Layer 5 of a small transformer language model trained on English Wikipedia (14 layers, counted from 0, width 64).
In attention head 1, each number of a token's query is one row of weights dot the token's vector x. The head spreads its attention over the tokens so far by the softmax of query dot key.

Query weights of the head. A number n stands for n times 0.0027.
q0: 21 -29 181 166 46 31 -154 -198 80 339 -38 45 -137 -112 59 166 -256 -277 -264 -60 85 -65 -5 74 -96 -104 -107 170 375 158 -476 234 -144 -449 105 -239 -8 51 -195 -38 -369 151 231 47 138 -1 241 -42 131 266 -40 -32 -84 11 -154 -28 -197 -61 -38 -89 -191 -77 22 253
q1: -146 -256 -15 -52 -4 89 -175 147 -49 70 80 186 53 -35 35 35 51 4 92 -13 -12 -69 -237 -7 69 -59 -19 -131 45 -116 121 104 -27 325 112 144 -240 175 77 25 -11 -59 -27 49 25 -57 -58 40 71 -90 24 -196 92 -174 -14 -6 147 53 276 256 42 143 159 -19
q2: -89 98 22 178 -193 -43 -28 -104 25 -18 -152 -157 148 -37 -22 -67 -40 -92 -35 190 54 -88 332 97 -258 -14 -85 139 310 -55 -93 -101 106 -132 -39 -116 203 174 114 -192 -314 -196 197 158 136 -256 -72 -102 124 162 -213 203 -163 -89 134 -172 -189 -288 155 -161 -76 -195 19 -5
q3: -108 -62 19 107 -15 31 -36 -17 144 57 -108 -31 -76 15 -8 -4 86 7 20 -117 -26 -12 -18 -81 -2 48 -38 -24 224 152 -36 -34 -14 -39 73 99 15 -14 16 -20 -122 -4 21 160 73 -24 43 -21 19 2 183 72 79 37 31 6 -10 14 4 -56 -63 -9 -83 -45
q4: 85 -67 -61 -24 -81 64 -23 -134 2 -30 88 -71 -120 194 -44 -24 12 -44 -65 39 82 22 -55 23 -16 51 152 8 44 -82 98 -52 -62 -47 39 62 -101 -64 179 6 0 -66 -134 -17 47 30 -82 -96 51 -3 101 7 178 32 92 65 55 -16 71 127 -27 42 104 28
q5: -2 83 56 -109 -10 75 39 21 -58 -110 36 -36 11 -15 -10 -66 28 8 -87 -124 119 4 73 5 3 -99 -68 12 -49 51 -68 -103 32 24 -8 -124 96 -18 25 65 -115 121 -140 31 -53 3 -16 -61 72 31 -16 57 152 84 -81 95 35 43 210 44 -53 17 17 -92
q6: -58 39 -33 -34 -82 -66 48 76 -42 -35 75 45 92 -65 47 -79 76 176 54 -119 135 186 58 15 -57 -215 117 -31 -47 16 112 -69 -56 90 -62 -23 -46 -174 -95 38 87 -17 -125 -66 -195 -19 -67 -13 -97 56 83 4 36 159 56 21 -49 67 6 83 178 45 -119 -135
q7: 24 12 35 15 -58 -49 46 172 65 63 23 68 4 63 22 -25 111 -107 54 81 -26 25 -59 75 70 -53 -78 -107 3 124 -56 -51 -129 -48 -60 -87 4 -80 -93 -235 -171 86 61 80 -90 -31 135 -90 -99 111 -13 49 -47 -72 13 43 -63 1 -158 -55 121 110 -80 138
q8: 68 -47 -15 22 187 -94 125 76 55 42 -109 -104 -100 34 125 142 8 -124 -34 -31 47 -19 -48 -55 74 106 11 -15 -4 27 49 -120 -16 -5 55 47 4 15 -8 -51 -107 158 -24 85 -63 -18 118 43 -31 47 -63 151 50 32 -7 135 79 -53 14 154 14 68 22 -16
q9: 13 95 -49 -56 41 76 -149 -99 20 16 -15 1 -8 0 115 -24 -36 25 96 39 177 -1 69 68 -43 -75 12 102 38 -32 37 32 -51 48 -7 -47 107 81 -116 0 -30 -53 94 6 15 -38 -17 -55 149 -53 24 -30 -4 8 -10 -18 -42 73 17 -87 35 -49 -89 20
q10: 41 8 -43 -38 9 -69 62 4 -51 -52 127 117 -88 -115 -11 -127 60 -2 -44 155 73 -22 -17 47 93 34 -17 15 35 -1 -25 -116 80 5 -20 62 -94 -46 41 4 88 -117 31 12 53 34 -227 -89 53 12 183 -54 44 85 -95 -86 43 -68 24 102 34 10 -108 -65
q11: -111 27 51 9 95 15 98 -119 -25 -54 -21 -42 3 -211 -4 -51 -28 -110 -149 114 -20 -27 115 -5 16 -14 175 6 73 -104 -81 40 52 -116 44 -68 28 13 125 57 19 33 -41 51 140 53 42 39 -47 36 46 77 -6 21 17 90 16 -65 -117 -47 -46 -121 -15 196
q12: 65 80 286 -63 118 -76 -122 -27 -92 11 -104 30 36 -77 117 132 -27 97 48 -60 140 158 41 114 -50 -125 57 88 -118 115 -176 -80 137 -68 71 35 29 -40 5 37 -193 20 148 182 -105 -127 106 -7 12 186 103 54 -144 153 -217 16 -62 -94 173 86 -74 -171 12 -109
q13: -204 128 -50 -121 84 -162 19 19 -45 28 34 91 55 -18 -34 -72 82 67 42 -138 90 24 28 58 75 60 89 -26 -79 93 9 17 40 277 -79 166 -88 2 45 34 165 31 -160 11 -154 -4 118 182 -161 16 50 21 -83 61 -49 2 -36 -47 -60 116 -53 19 -193 27
q14: -66 -328 -185 -58 21 12 113 38 18 50 48 223 80 -132 43 -123 11 27 -9 -19 -59 120 -36 -107 266 -9 -63 68 164 -1 142 16 50 140 25 108 -161 -47 36 30 -40 -79 -43 -94 65 -105 -249 -142 -130 -57 -85 -108 -55 187 192 -60 -48 -36 101 142 4 176 33 96
q15: -9 61 -18 64 64 -80 38 -56 91 30 16 -32 -54 163 -77 6 98 15 71 13 16 -211 -25 -106 84 -23 147 -43 -42 -50 154 10 -125 96 115 95 75 170 65 -48 176 -73 -79 109 -32 120 -27 73 20 -138 -31 40 116 -73 96 146 34 -56 49 -36 58 35 8 23
q16: 291 13 -86 13 115 76 80 -54 -59 -42 133 -50 21 88 -48 -182 310 -12 5 -38 -46 108 -33 -40 11 -37 20 -38 94 224 56 69 168 -172 6 -80 94 -138 -1 -45 37 -247 119 182 -28 -72 -150 -55 -48 154 -23 26 72 84 -67 -281 -194 -54 74 51 65 139 -47 -51
q17: -142 72 74 -51 18 198 -253 8 -45 96 -53 -61 -128 -62 68 110 58 -32 -45 -76 -71 -39 47 -47 -122 -196 -83 174 -5 -205 0 -95 102 28 5 -147 148 5 -20 39 128 -31 142 -61 -27 137 -83 -10 174 -42 -135 -121 -4 35 -159 1 207 157 -37 -39 39 -186 56 -145
q18: -132 38 -151 -187 147 -181 -149 284 -74 -97 -252 12 -105 -160 34 205 39 143 -95 28 -145 109 -192 -137 92 77 -225 59 -11 55 26 -179 268 85 -196 152 -44 -84 -46 160 157 -42 -161 -157 -11 40 111 -80 -74 -39 -103 38 -38 129 333 232 -11 -160 69 -185 -63 -15 -299 -26
q19: -39 101 -79 -39 16 -39 152 51 7 -20 -4 -6 -61 -63 -29 -14 31 55 97 172 -87 -30 28 -47 88 17 23 -42 74 16 36 -75 -84 32 80 -35 21 -40 76 -74 -49 11 121 112 115 -1 -77 73 97 -23 92 31 -1 -4 -65 -68 82 -52 80 4 75 -9 -94 39
q20: 44 38 54 1 137 19 144 149 107 -129 104 135 -153 100 -82 239 131 52 143 -26 64 -11 -209 2 -88 123 200 -32 -166 -9 -62 72 86 -78 94 -33 -30 31 -21 52 64 -9 234 98 105 16 112 4 -27 72 176 104 -217 -40 13 84 188 94 47 -30 6 73 -99 34
q21: 39 8 19 -106 -73 -29 -2 -118 -91 -120 55 5 -45 37 -69 13 51 -257 -22 124 -100 26 -74 22 68 107 -74 22 37 -149 -83 14 5 -201 -40 -5 -23 -8 44 32 87 16 23 48 107 -46 -123 9 194 7 82 72 -56 -104 48 -62 -61 69 10 -41 -87 -60 -47 160
q22: -163 -22 -14 -86 11 132 145 -81 -7 45 -54 -94 58 -141 -49 -148 -63 -3 14 167 -29 -119 93 -19 50 2 -41 -74 -1 48 169 39 92 67 -45 34 67 34 104 17 41 -48 -48 -139 59 -2 17 33 -15 21 102 -36 36 44 42 -148 88 -94 69 -113 -21 -70 -13 -141
q23: -32 80 -10 -100 -21 -82 -39 -155 38 -46 166 95 88 -96 12 -25 -137 -60 18 146 40 -43 37 -4 24 9 -103 6 -146 -243 -26 -65 -55 23 -101 61 -1 -5 -24 17 67 -42 -126 -114 -79 7 -90 51 43 8 -4 -58 67 -7 32 -35 -73 -2 224 7 -106 -118 90 106
q24: -22 -77 15 151 -147 -29 94 100 34 154 -32 -115 53 -126 -77 35 -265 -58 -194 -96 -2 -75 -24 66 -19 14 -41 -79 75 13 -125 -13 -121 20 95 47 -5 37 -4 -77 -139 -41 104 -36 -19 -81 -145 -68 -138 -92 -14 -39 25 -47 124 70 -77 -7 -144 -82 -85 -3 -39 42
q25: -28 123 10 -77 -38 -57 -82 -117 -189 35 99 -9 95 -25 -6 -72 9 24 -105 -37 -7 23 29 -73 -81 -68 -91 55 -82 11 -164 31 27 96 -60 -43 102 -240 -66 -19 38 48 -88 -109 -1 78 4 -9 -53 -46 34 -86 127 46 18 59 9 7 115 143 71 -31 -53 -49
q26: 31 149 -8 -34 80 -7 -39 43 -56 40 -36 15 96 25 -13 41 15 71 121 -20 -89 -28 -22 85 -61 -14 -16 -91 34 60 -47 9 -31 -34 22 -122 -53 -20 55 -127 -157 -79 -3 31 52 61 15 -93 -62 21 -21 42 -51 -62 -197 -160 -93 -144 -154 -87 29 -16 -97 -110
q27: -22 68 -119 70 -84 -59 174 3 -56 -40 -158 -51 15 52 62 161 -181 -57 -8 -71 -64 -98 109 95 -85 178 -88 -127 -193 10 -187 -78 -75 -105 102 -65 -19 -63 86 -189 14 -97 117 34 122 34 24 30 119 -78 76 16 -81 -60 42 29 70 100 -66 -65 -4 120 -171 -62
q28: 159 -7 -58 18 -47 -5 -89 -25 20 -122 15 8 42 -47 22 -178 -50 122 209 -86 35 17 -92 32 -81 -75 -45 65 51 -64 -19 56 -30 48 41 -48 -79 -174 41 -38 -62 -65 121 8 69 -54 -8 24 74 -63 -38 -23 -37 -14 92 -163 -124 63 -143 -57 -187 19 143 128
q29: 71 100 40 23 -50 -81 -132 79 -91 4 -38 -108 -39 101 31 104 -44 20 -18 15 -141 -25 -75 -28 -3 25 -111 -75 110 118 -26 4 -236 43 117 71 25 -87 88 -3 77 139 -175 230 50 -33 2 -4 148 -32 64 -32 108 62 -106 61 -40 274 -21 4 46 53 -128 -59
q30: 60 72 78 13 -29 -55 -45 34 -107 46 28 -63 -33 16 135 44 -26 -12 -30 121 -127 85 -85 -51 41 -74 89 -41 -46 86 -84 -86 11 -128 -66 -131 96 -142 169 77 -57 -53 81 79 80 44 61 -50 100 109 44 55 94 86 155 25 38 64 168 34 -79 -12 36 -52
q31: -225 19 -23 138 11 12 -62 181 -99 68 46 116 42 -89 49 -67 -76 -29 -94 -207 75 22 23 115 57 0 -5 -71 96 57 -10 -82 43 170 -116 7 -50 -4 47 -77 71 35 -4 -173 -39 11 -118 122 16 -63 -150 -204 86 -79 -37 -71 -177 -47 -102 111 21 -121 34 -60

Each question shows a short text with each token's key, already scaled and adjusted for position as the last token sees it. A number n stands for n times 0.0028.

Then comes the last token's vector x. A number n stands for n times 0.0057.

0 " on": -1 5 -9 30 -72 -49 15 11 104 28 -103 -13 33 -8 23 -87 5 0 2 72 15 -57 77 61 -6 -228 22 15 -55 -95 212 -35
1 " the": -3 -12 2 94 -152 -91 19 -8 111 -31 -57 21 12 44 -13 -168 0 10 -13 171 44 -218 222 -136 -20 -208 147 -9 6 -57 59 25
2 " north": 4 5 -6 27 -138 -51 -47 10 147 -2 -139 -7 8 55 74 -190 -8 5 2 -62 21 18 -73 -24 -14 -86 59 71 12 -53 -58 -36
3 " co": 6 -31 -17 45 -96 -54 -27 34 112 -11 49 28 29 70 82 -100 0 -15 -2 -55 18 -135 21 -75 -39 -109 88 52 39 -12 -87 55
4 "ast": 7 -7 -9 33 -77 -12 -50 15 -49 -33 -24 -14 19 84 43 -168 11 -1 -6 -86 32 35 0 -124 72 -150 13 83 -35 -107 88 -36
5 " of": 9 3 6 -14 -209 -60 -30 37 98 -7 -158 -51 -25 -1 7 -204 1 -6 -1 113 4 -75 45 -37 -13 -234 148 -3 6 -84 57 -10
x: -79 -31 -35 117 83 57 254 55 55 -46 -10 -28 99 -218 36 -28 -118 -9 -9 4 -152 122 42 -62 23 -141 38 5 -36 204 221 57 -114 69 25 -200 240 18 89 -48 -210 169 122 -88 -2 -2 274 80 116 -117 -73 178 -10 -45 -151 -50 56 -37 18 -11 -51 -20 -15 -21
Which token does the last token look at most? 1 " the"

0 "son": -6 25 -14 22 77 80 -13 -105 -69 -56 -96 -26 -89 50 49 -238 -5 6 -28 -49 5 7 49 -41 19 -114 155 174 8 -76 55 -112
1 " and": 0 -2 33 41 22 2 11 -44 202 17 -95 -64 16 32 22 -145 10 6 -18 100 -10 -76 118 -37 -9 -226 85 54 15 -64 222 62
2 " other": 6 0 23 26 -82 -77 -16 47 93 25 -134 -6 -26 141 41 -237 0 0 -11 121 29 -38 -3 -76 -32 -189 129 150 -8 -77 -19 -40
3 "s.": -3 16 12 33 0 -5 -13 35 85 62 -154 134 -48 60 -32 -176 0 18 -5 72 -7 32 93 -34 -58 -339 53 33 -58 -57 234 12
4 " Life": 3 -36 41 31 -19 16 -22 -5 138 28 -124 33 -75 76 -7 -184 11 -11 -15 34 19 -34 122 -137 -18 -150 107 140 -86 -70 182 -66
5 ".": -2 -20 30 16 20 -14 0 6 116 90 -111 108 -69 48 -46 -182 -1 13 6 109 2 29 97 -20 -46 -331 13 37 -75 -11 273 5
x: -37 -142 -51 -30 -107 92 39 18 154 -82 -91 -56 -182 -92 59 -28 9 144 -84 123 -123 140 38 -47 42 52 146 -13 -51 5 123 10 -108 48 68 -274 97 72 171 184 -113 -112 -119 220 18 97 202 270 127 4 -57 106 100 -123 -5 -9 -28 82 -51 -237 -69 93 -7 72
Which token does the last token look at most? 5 "."

0 " spe": -2 -17 2 39 -87 -76 -65 -6 26 13 58 0 82 145 16 -274 7 17 10 -184 40 -20 -17 -156 -12 -27 304 73 75 -105 -207 81
1 "ed": -5 35 -22 -39 -43 -53 -35 -17 -40 12 -220 -81 -17 75 41 -243 15 -11 16 -93 31 -97 16 -82 39 -238 252 90 118 -168 -189 24
2 " of": -13 0 -5 27 -155 -18 -11 -1 95 -19 -250 -67 17 -6 18 -222 9 -2 -8 113 25 -111 72 -50 -32 -310 331 11 73 -131 19 -3
3 " 12": -5 -26 22 58 -136 -16 -26 35 76 -48 -315 21 -51 136 107 -160 -4 -1 -15 -103 11 -100 22 -127 -28 -176 287 113 153 -117 -93 -1
4 " kn": -1 6 -34 68 -112 18 -35 -53 -20 -52 -211 64 -60 86 25 -202 -15 3 -1 -130 -9 -108 -2 36 54 -22 205 140 33 -116 -282 57
5 " and": 9 -1 15 -12 15 1 -4 -83 225 58 -155 -136 74 29 46 -209 -10 13 13 99 -14 -135 83 -16 -13 -222 167 53 97 -95 128 109
x: -74 -122 55 -10 -28 -5 68 -161 -151 92 -33 102 -55 7 80 -28 -86 -6 19 -92 -176 252 -11 -212 -165 85 16 28 -21 198 214 -46 -171 168 -195 -181 28 17 48 86 -108 -2 77 63 80 -13 110 -47 72 -34 -126 192 92 -100 -18 -19 -64 -134 52 -149 -111 127 53 -55
Which token does the last token look at most, and with what share of its attention? 2 " of", with about 40%

0 " of": 7 1 -7 16 -79 -7 -16 18 54 10 -151 -3 -54 -13 7 -152 3 -6 -2 68 15 -20 17 0 -22 -247 97 -7 26 -39 68 -37
1 " W": -1 -4 24 61 -14 -48 0 12 10 16 -25 46 -42 78 36 -94 -2 10 -22 -37 10 -37 63 -134 -30 -79 159 58 21 14 51 58
2 "ick": 3 9 10 8 27 -5 -40 -50 -47 11 5 -67 -41 52 20 -131 -11 8 -6 -30 21 -23 45 -61 18 0 130 126 24 35 -20 19
3 ",": -4 7 14 7 -4 43 -12 -36 27 26 -31 -83 -18 13 11 -113 -2 9 -5 42 -9 -26 64 39 -10 -52 92 17 48 -39 116 -10
4 " C": 4 -14 36 51 -34 33 -16 70 40 27 -8 22 4 74 8 -62 -5 -5 -7 -17 6 -9 43 -149 -23 -118 158 64 41 3 19 56
5 "a": 6 -10 12 0 2 2 -35 30 99 25 -7 4 -50 87 -19 -103 2 -3 1 -29 15 19 27 -149 -42 -77 99 93 6 18 -46 59
x: 83 102 64 93 78 -68 -43 -39 -230 175 -26 -72 24 -32 -78 -52 35 -107 16 -237 -278 -136 183 -87 -137 40 -20 -97 166 -34 -74 90 -146 -33 -109 -118 85 39 -37 141 -290 -49 77 76 3 -180 122 51 132 141 -154 -91 -83 75 -22 73 165 142 -58 -31 -32 -16 -95 -39
Which token does the last token look at most? 4 " C"

0 "s.": 1 20 -3 60 -10 1 9 -10 15 45 -90 70 -40 23 -14 -148 -1 -10 -15 26 1 17 82 3 -54 -264 52 7 -54 -6 135 -13
1 "\n": 2 -3 -6 2 -33 43 -14 30 134 15 -60 56 -47 19 5 -51 -3 7 -5 -19 11 -52 26 -116 -66 -305 119 15 52 1 62 -4
2 "\n": 1 3 -3 -22 -48 5 -23 54 109 -5 -130 55 -49 -11 19 -54 -2 1 0 -1 7 0 -42 -137 -7 -289 -21 8 73 14 129 -29
3 "A": -1 -10 35 59 -84 19 12 39 37 -19 52 -39 64 12 61 -48 6 -2 -8 102 7 -50 109 -120 -16 -287 82 4 5 -46 56 -35
4 " l": 4 -4 28 22 -5 -88 -16 31 23 22 -24 46 -4 86 34 -129 -8 -3 7 59 0 68 -55 -83 -4 -155 108 100 54 5 26 22
5 "if": -3 -1 -15 0 -123 -24 -22 -15 125 -34 -1 38 -21 4 22 -108 -5 -4 4 35 -10 -97 -22 -79 2 -55 62 38 54 43 -98 32
x: -35 58 -65 -83 16 -57 -135 14 -12 102 -75 -108 -64 -271 -57 123 -15 -48 3 -12 -115 224 61 89 -192 -46 -112 57 140 -18 -10 -3 -307 -72 51 -195 100 17 -177 173 110 7 -11 -40 150 -47 261 -157 18 103 -131 335 -56 69 -81 75 26 -9 -120 53 -49 15 137 -91
Which token does the last token look at most, and with what share of its attention? 2 "\n", with about 40%

0 "I": -5 7 -5 1 71 66 9 -7 -97 29 -34 -82 16 91 31 -174 -5 5 -21 -3 3 72 -11 -9 10 -69 14 145 42 -71 46 -29
1 ").": 2 21 8 41 -15 14 -9 15 12 44 -64 77 -49 52 -38 -142 1 2 -8 51 11 27 81 -29 -17 -264 -25 51 -41 -36 181 -19
2 "\n": 3 -11 1 2 -24 60 -15 34 107 29 -53 63 -66 36 -1 -41 2 6 -7 -26 8 -30 24 -108 -73 -281 109 25 56 -7 78 5
3 "\n": 2 -2 2 -18 -53 9 -20 52 89 0 -128 55 -64 -8 15 -53 0 1 -3 -4 5 -1 -31 -128 -13 -283 -27 7 74 15 142 -26
4 "After": 0 1 4 3 2 -2 -16 -16 33 0 4 -19 22 -12 33 -93 -3 7 1 62 -8 -56 80 10 29 -212 58 3 12 -71 67 -62
5 " oper": 0 -2 -19 -8 -55 -67 -35 56 39 47 -13 13 30 46 44 -103 11 3 5 5 13 32 -79 -5 -1 -119 -29 105 29 20 59 -24
x: 99 -81 90 -120 4 -10 -92 -24 30 218 -46 62 15 26 -81 130 -161 -90 45 -31 56 29 129 -57 16 60 161 -89 177 -28 -145 121 -37 -2 56 -213 159 140 185 78 -229 228 4 24 -51 -6 164 8 83 -89 228 304 -55 -42 4 76 149 -89 115 -117 -130 -26 87 -96
Which token does the last token look at most? 1 ")."

0 " Up": -3 16 -1 -15 51 7 -6 -36 -55 17 -44 -49 -7 34 19 -146 3 -3 -2 -35 -4 46 43 20 21 14 133 79 36 -73 1 -5
1 "d": -2 15 0 -7 57 13 8 -74 -82 -16 -47 -17 -28 14 7 -75 -1 0 -7 -51 -3 99 32 50 49 87 94 57 -15 -61 9 27
2 "ate": -4 10 -15 -8 -5 44 -8 -19 -26 -29 -110 -62 -8 14 10 -140 -2 6 -7 -35 12 -25 100 9 11 -97 164 62 58 -84 30 -26
3 " Pro": 2 -3 15 25 -3 -41 2 14 5 3 -21 17 34 66 30 -160 -2 1 1 22 10 73 101 -2 -9 13 104 42 16 -49 48 16
4 "gram": 1 -5 14 22 75 -12 -8 -29 -88 -15 -77 -8 -3 69 58 -190 11 5 -8 -26 12 73 46 -12 22 8 48 83 -14 -44 51 -25
5 " (S": 0 -6 8 36 36 0 -27 14 88 23 19 -6 14 41 15 -102 3 -4 2 -55 1 69 22 -51 -8 -61 181 57 36 -43 38 28
x: 73 88 35 108 37 60 -161 22 170 111 -259 -73 -52 -138 -13 -145 -166 -2 87 -180 -19 -71 -158 -238 -47 11 58 -98 -8 80 -190 -65 16 -56 23 -93 109 -35 -16 58 -180 -39 149 29 -80 -151 187 124 88 121 -108 86 37 -34 -56 -65 -199 -80 -196 -251 26 -37 65 -82
Which token does the last token look at most? 2 "ate"

0 " on": -1 6 -11 36 -88 -59 18 14 127 34 -125 -16 40 -9 28 -106 7 0 3 88 19 -69 94 74 -7 -279 27 18 -67 -116 260 -42
1 " 20": -2 -20 20 51 -128 -65 4 48 131 -30 -251 52 -37 92 101 -98 2 16 -16 -91 15 -169 13 -139 18 -159 171 58 87 -97 -3 -15
2 " January": 3 12 7 26 22 49 11 -139 60 -41 -249 32 -58 14 115 -143 9 8 -16 -53 -10 -99 31 46 49 -137 123 -32 -33 -87 -1 -106
3 " 188": 6 -29 32 3 -21 4 -16 -29 209 34 -246 61 -136 59 134 11 1 1 -13 -157 -21 -184 -85 -102 -11 -99 161 33 12 -45 -41 -90
4 "3,": -4 -9 32 28 27 127 -15 -74 99 15 -127 -79 -6 23 52 -80 -8 3 -12 19 -28 -110 99 31 6 -94 167 26 -29 -131 91 -16
5 " the": -1 -7 54 3 -183 -30 11 -7 199 -38 -50 0 -6 50 0 -188 1 -26 -5 293 5 -348 252 -207 -31 -265 175 12 -24 -64 55 18
x: 95 -272 25 45 72 -24 22 38 -21 50 62 -112 -127 -203 -21 28 28 -24 -51 -68 -129 148 95 -124 9 1 68 -12 -187 -8 234 115 -48 -89 96 -165 110 1 258 85 -41 -29 252 -42 -79 11 136 -101 61 -82 -19 24 84 0 -86 101 -243 107 47 -139 4 -67 -83 -73
Which token does the last token look at most, and with what share of its attention? 0 " on", with about 40%

0 "ation": 2 15 -23 10 66 58 13 0 -42 -22 -119 -2 -19 23 25 -160 0 -1 -13 -44 -7 -8 53 -38 14 -93 81 96 -79 -97 51 -56
1 " by": -2 6 -3 17 -11 -18 13 19 95 15 -109 25 9 0 5 -86 5 -2 1 21 3 -71 59 -10 -6 -171 67 12 39 -48 118 15
2 "\n": 1 -7 -8 -21 -19 32 -20 50 126 11 -100 49 -45 26 4 -25 0 3 -1 -61 5 -24 -3 -107 -47 -222 99 16 74 -20 61 14
3 "R": 1 -18 33 34 -62 -14 -25 43 93 -5 -11 5 22 31 21 -10 -2 -8 2 24 1 46 -18 -125 -17 -72 116 20 93 27 43 49
4 "ear": 8 -5 9 -7 -72 -80 12 -33 57 -13 -101 -59 32 12 50 -63 -2 -4 6 -22 26 -48 -68 -43 9 -54 84 5 61 19 -60 16
5 "-A": -2 3 42 48 -44 0 26 -1 10 6 31 -71 71 21 64 -55 5 -10 6 83 18 -8 91 -85 -5 -151 92 6 -66 -45 -38 1
x: 277 49 -75 114 111 -18 -42 -64 59 -94 -84 -102 -147 68 -75 107 -88 -114 -14 -38 -178 -33 10 29 8 209 -88 -115 -139 137 -110 46 -27 -129 -122 37 72 -195 117 -46 -171 38 102 162 77 -55 163 2 115 -46 -33 102 63 159 -135 -37 -95 -94 -228 -122 -46 -197 -72 55
Which two tokens does the last token look at most, in order? 3 "R", 2 "\n"

0 " 201": 0 2 -4 12 -17 -9 -24 -29 73 32 -112 4 -20 60 78 -37 -1 10 -15 -111 3 -76 -106 -93 -6 -150 136 64 -3 -57 -153 -50
1 "1.": 2 13 0 32 -13 27 -3 -4 112 49 -113 98 -11 56 -52 -131 2 4 -8 -15 -4 -36 -5 -2 -39 -219 34 23 -80 -37 85 6
2 "\n": 4 -14 -4 -4 -45 75 -23 35 177 22 -40 49 -35 38 5 -11 1 4 -5 -40 11 -82 4 -126 -70 -314 127 21 37 -16 50 -2
3 "\n": 2 0 -2 -25 -67 24 -26 60 140 2 -126 47 -43 -22 15 -17 0 0 -1 0 4 -18 -59 -147 -12 -295 -26 3 63 22 146 -31
4 "==D": 4 -3 21 -12 -30 -46 5 60 78 -9 -29 14 12 -17 17 -68 -4 -3 3 81 0 104 4 -39 24 -163 33 -11 -25 -38 134 -21
5 "es": 8 4 -9 12 -14 -45 -21 -19 186 -14 -11 27 -20 -36 8 21 -6 9 -4 -86 -7 -46 -52 -129 -18 -33 118 -87 -10 13 -36 67
x: 183 26 166 66 73 45 -200 -101 -42 24 7 -163 17 14 88 17 54 -185 -117 -94 -98 -69 -38 28 25 -34 186 -85 169 -47 -17 -155 -129 77 -293 -136 151 -9 -18 197 -88 -69 4 121 92 -90 101 -47 220 113 2 -15 -53 52 -121 10 86 20 26 236 173 56 130 117
Which token does the last token look at most? 3 "\n"

0 " over": 6 4 2 30 -4 -78 13 13 62 36 -68 -52 93 23 32 -51 9 -24 12 56 -9 -83 197 41 -7 -153 267 -33 107 -91 20 57
1 "board": -4 28 -20 -74 112 -33 3 22 113 -45 -262 61 52 118 33 -149 3 -7 16 -98 6 4 16 -111 40 11 188 120 124 -49 -68 37
2 ",": -5 5 2 -1 29 56 2 -37 86 0 -120 -54 24 64 21 -131 7 6 -7 29 -5 -87 115 -19 10 -106 150 47 12 -145 196 -3
3 " but": -9 -3 6 0 30 3 -23 -12 171 -15 -10 -18 71 49 47 -174 -4 3 7 75 -24 -137 221 -80 18 -206 176 37 24 -93 146 58
4 " it": -1 -18 26 -2 6 26 -42 -36 203 -5 -69 -48 -8 89 7 -80 8 -8 -3 102 2 -129 183 -118 83 -164 -27 210 -198 -91 174 3
5 " had": 4 1 -4 -35 65 11 -21 14 134 70 -89 -20 66 129 36 -66 -9 10 1 52 -7 -84 12 14 2 -265 70 109 1 -124 113 56
x: -88 -115 232 78 92 -39 83 -114 40 122 41 160 1 0 -60 -102 -79 -149 53 49 -35 266 -39 -142 42 -77 103 -134 -130 61 155 155 -38 54 -209 -22 110 171 45 59 -68 63 237 188 46 -96 113 72 93 137 -97 101 -31 -8 -51 15 59 -113 161 -159 52 125 -17 27
Which token does the last token look at most? 4 " it"

0 " Spec": -6 10 12 9 95 -34 -32 8 -82 65 -33 0 10 99 50 -166 1 -3 -9 -97 -6 180 -24 -66 4 -93 52 123 25 -25 71 40
1 "ial": -5 -4 22 22 13 -26 -6 -19 27 -16 -118 -11 -37 70 54 -169 -8 12 -31 53 29 104 6 -82 3 -106 123 124 -4 4 111 -48
2 " J": 5 -12 33 30 -38 30 -41 -16 36 -8 -72 -27 -72 91 41 -131 -7 8 -20 4 25 101 -47 -136 -17 -151 118 129 28 32 40 45
3 "ury": 5 -2 20 12 -3 49 -9 -51 -133 -16 -93 -24 -122 28 27 -205 4 15 -20 8 19 60 65 -12 -25 -59 63 101 73 -15 137 -73
4 " Pri": -2 -8 34 47 17 -25 13 -42 -9 22 -44 -6 38 65 123 -150 1 -3 -5 47 6 17 36 -31 -36 -44 148 94 -34 -33 -28 6
5 "ze": -10 -9 43 9 108 47 2 -57 -34 13 -123 -41 -31 95 44 -167 5 -6 -11 20 15 -10 77 -17 -23 -20 120 145 4 -99 117 -21
x: 164 -120 -101 135 73 154 83 -51 147 -20 -85 122 -155 -73 -68 132 -261 -141 -50 -158 -181 82 -131 -118 -97 -39 17 -5 -112 -79 -14 11 -159 -2 -44 -182 52 114 146 0 -276 -295 -19 22 117 5 -80 -108 -44 -39 23 -17 -38 132 97 -38 -66 -87 95 -192 -31 18 -39 -15
Which two tokens does the last token look at most, in order? 3 "ury", 1 "ial"

0 " award": -5 3 4 27 106 15 -16 19 22 0 -146 0 60 106 67 -166 -4 -8 -15 -42 -12 52 -17 -81 56 -42 54 112 -23 -76 31 -32
1 " at": -4 0 2 19 -16 -31 -15 17 88 19 -110 -19 20 47 39 -114 2 1 -7 36 8 -36 36 -58 -1 -148 105 74 5 -76 62 1
2 " the": -1 -14 10 49 -109 -75 13 5 89 -37 -67 15 3 58 12 -140 -5 4 -13 142 30 -176 187 -118 -9 -169 137 14 2 -56 24 33
3 " 2008": 5 -9 9 35 -83 -56 -30 30 -16 -17 -124 12 -28 53 85 -81 -1 2 -10 -7 11 -76 22 -84 10 -202 104 65 -5 -49 -41 -29
4 " Independent": 8 -22 25 28 -60 8 -19 33 91 18 -107 -18 -7 79 27 -153 6 -7 -9 -38 31 -59 14 -104 27 -133 115 112 -39 -38 -56 -27
5 " Film": -5 -11 29 41 -20 -26 -13 5 22 2 -26 -12 -14 65 33 -151 16 -15 -9 -35 28 -42 67 -88 23 -86 120 102 -93 -20 -8 -1
x: 233 -67 -54 24 -84 131 -58 110 143 107 2 -90 -167 -42 -140 37 -141 -97 -39 -54 -22 -17 -12 200 5 105 178 -185 -214 -19 -192 -27 -107 -194 -31 -193 164 58 235 -57 -184 45 -21 -24 65 -79 25 -15 98 -152 -92 -51 -4 40 -54 35 -105 -9 -60 -121 42 17 -73 -211
Which token does the last token look at most? 4 " Independent"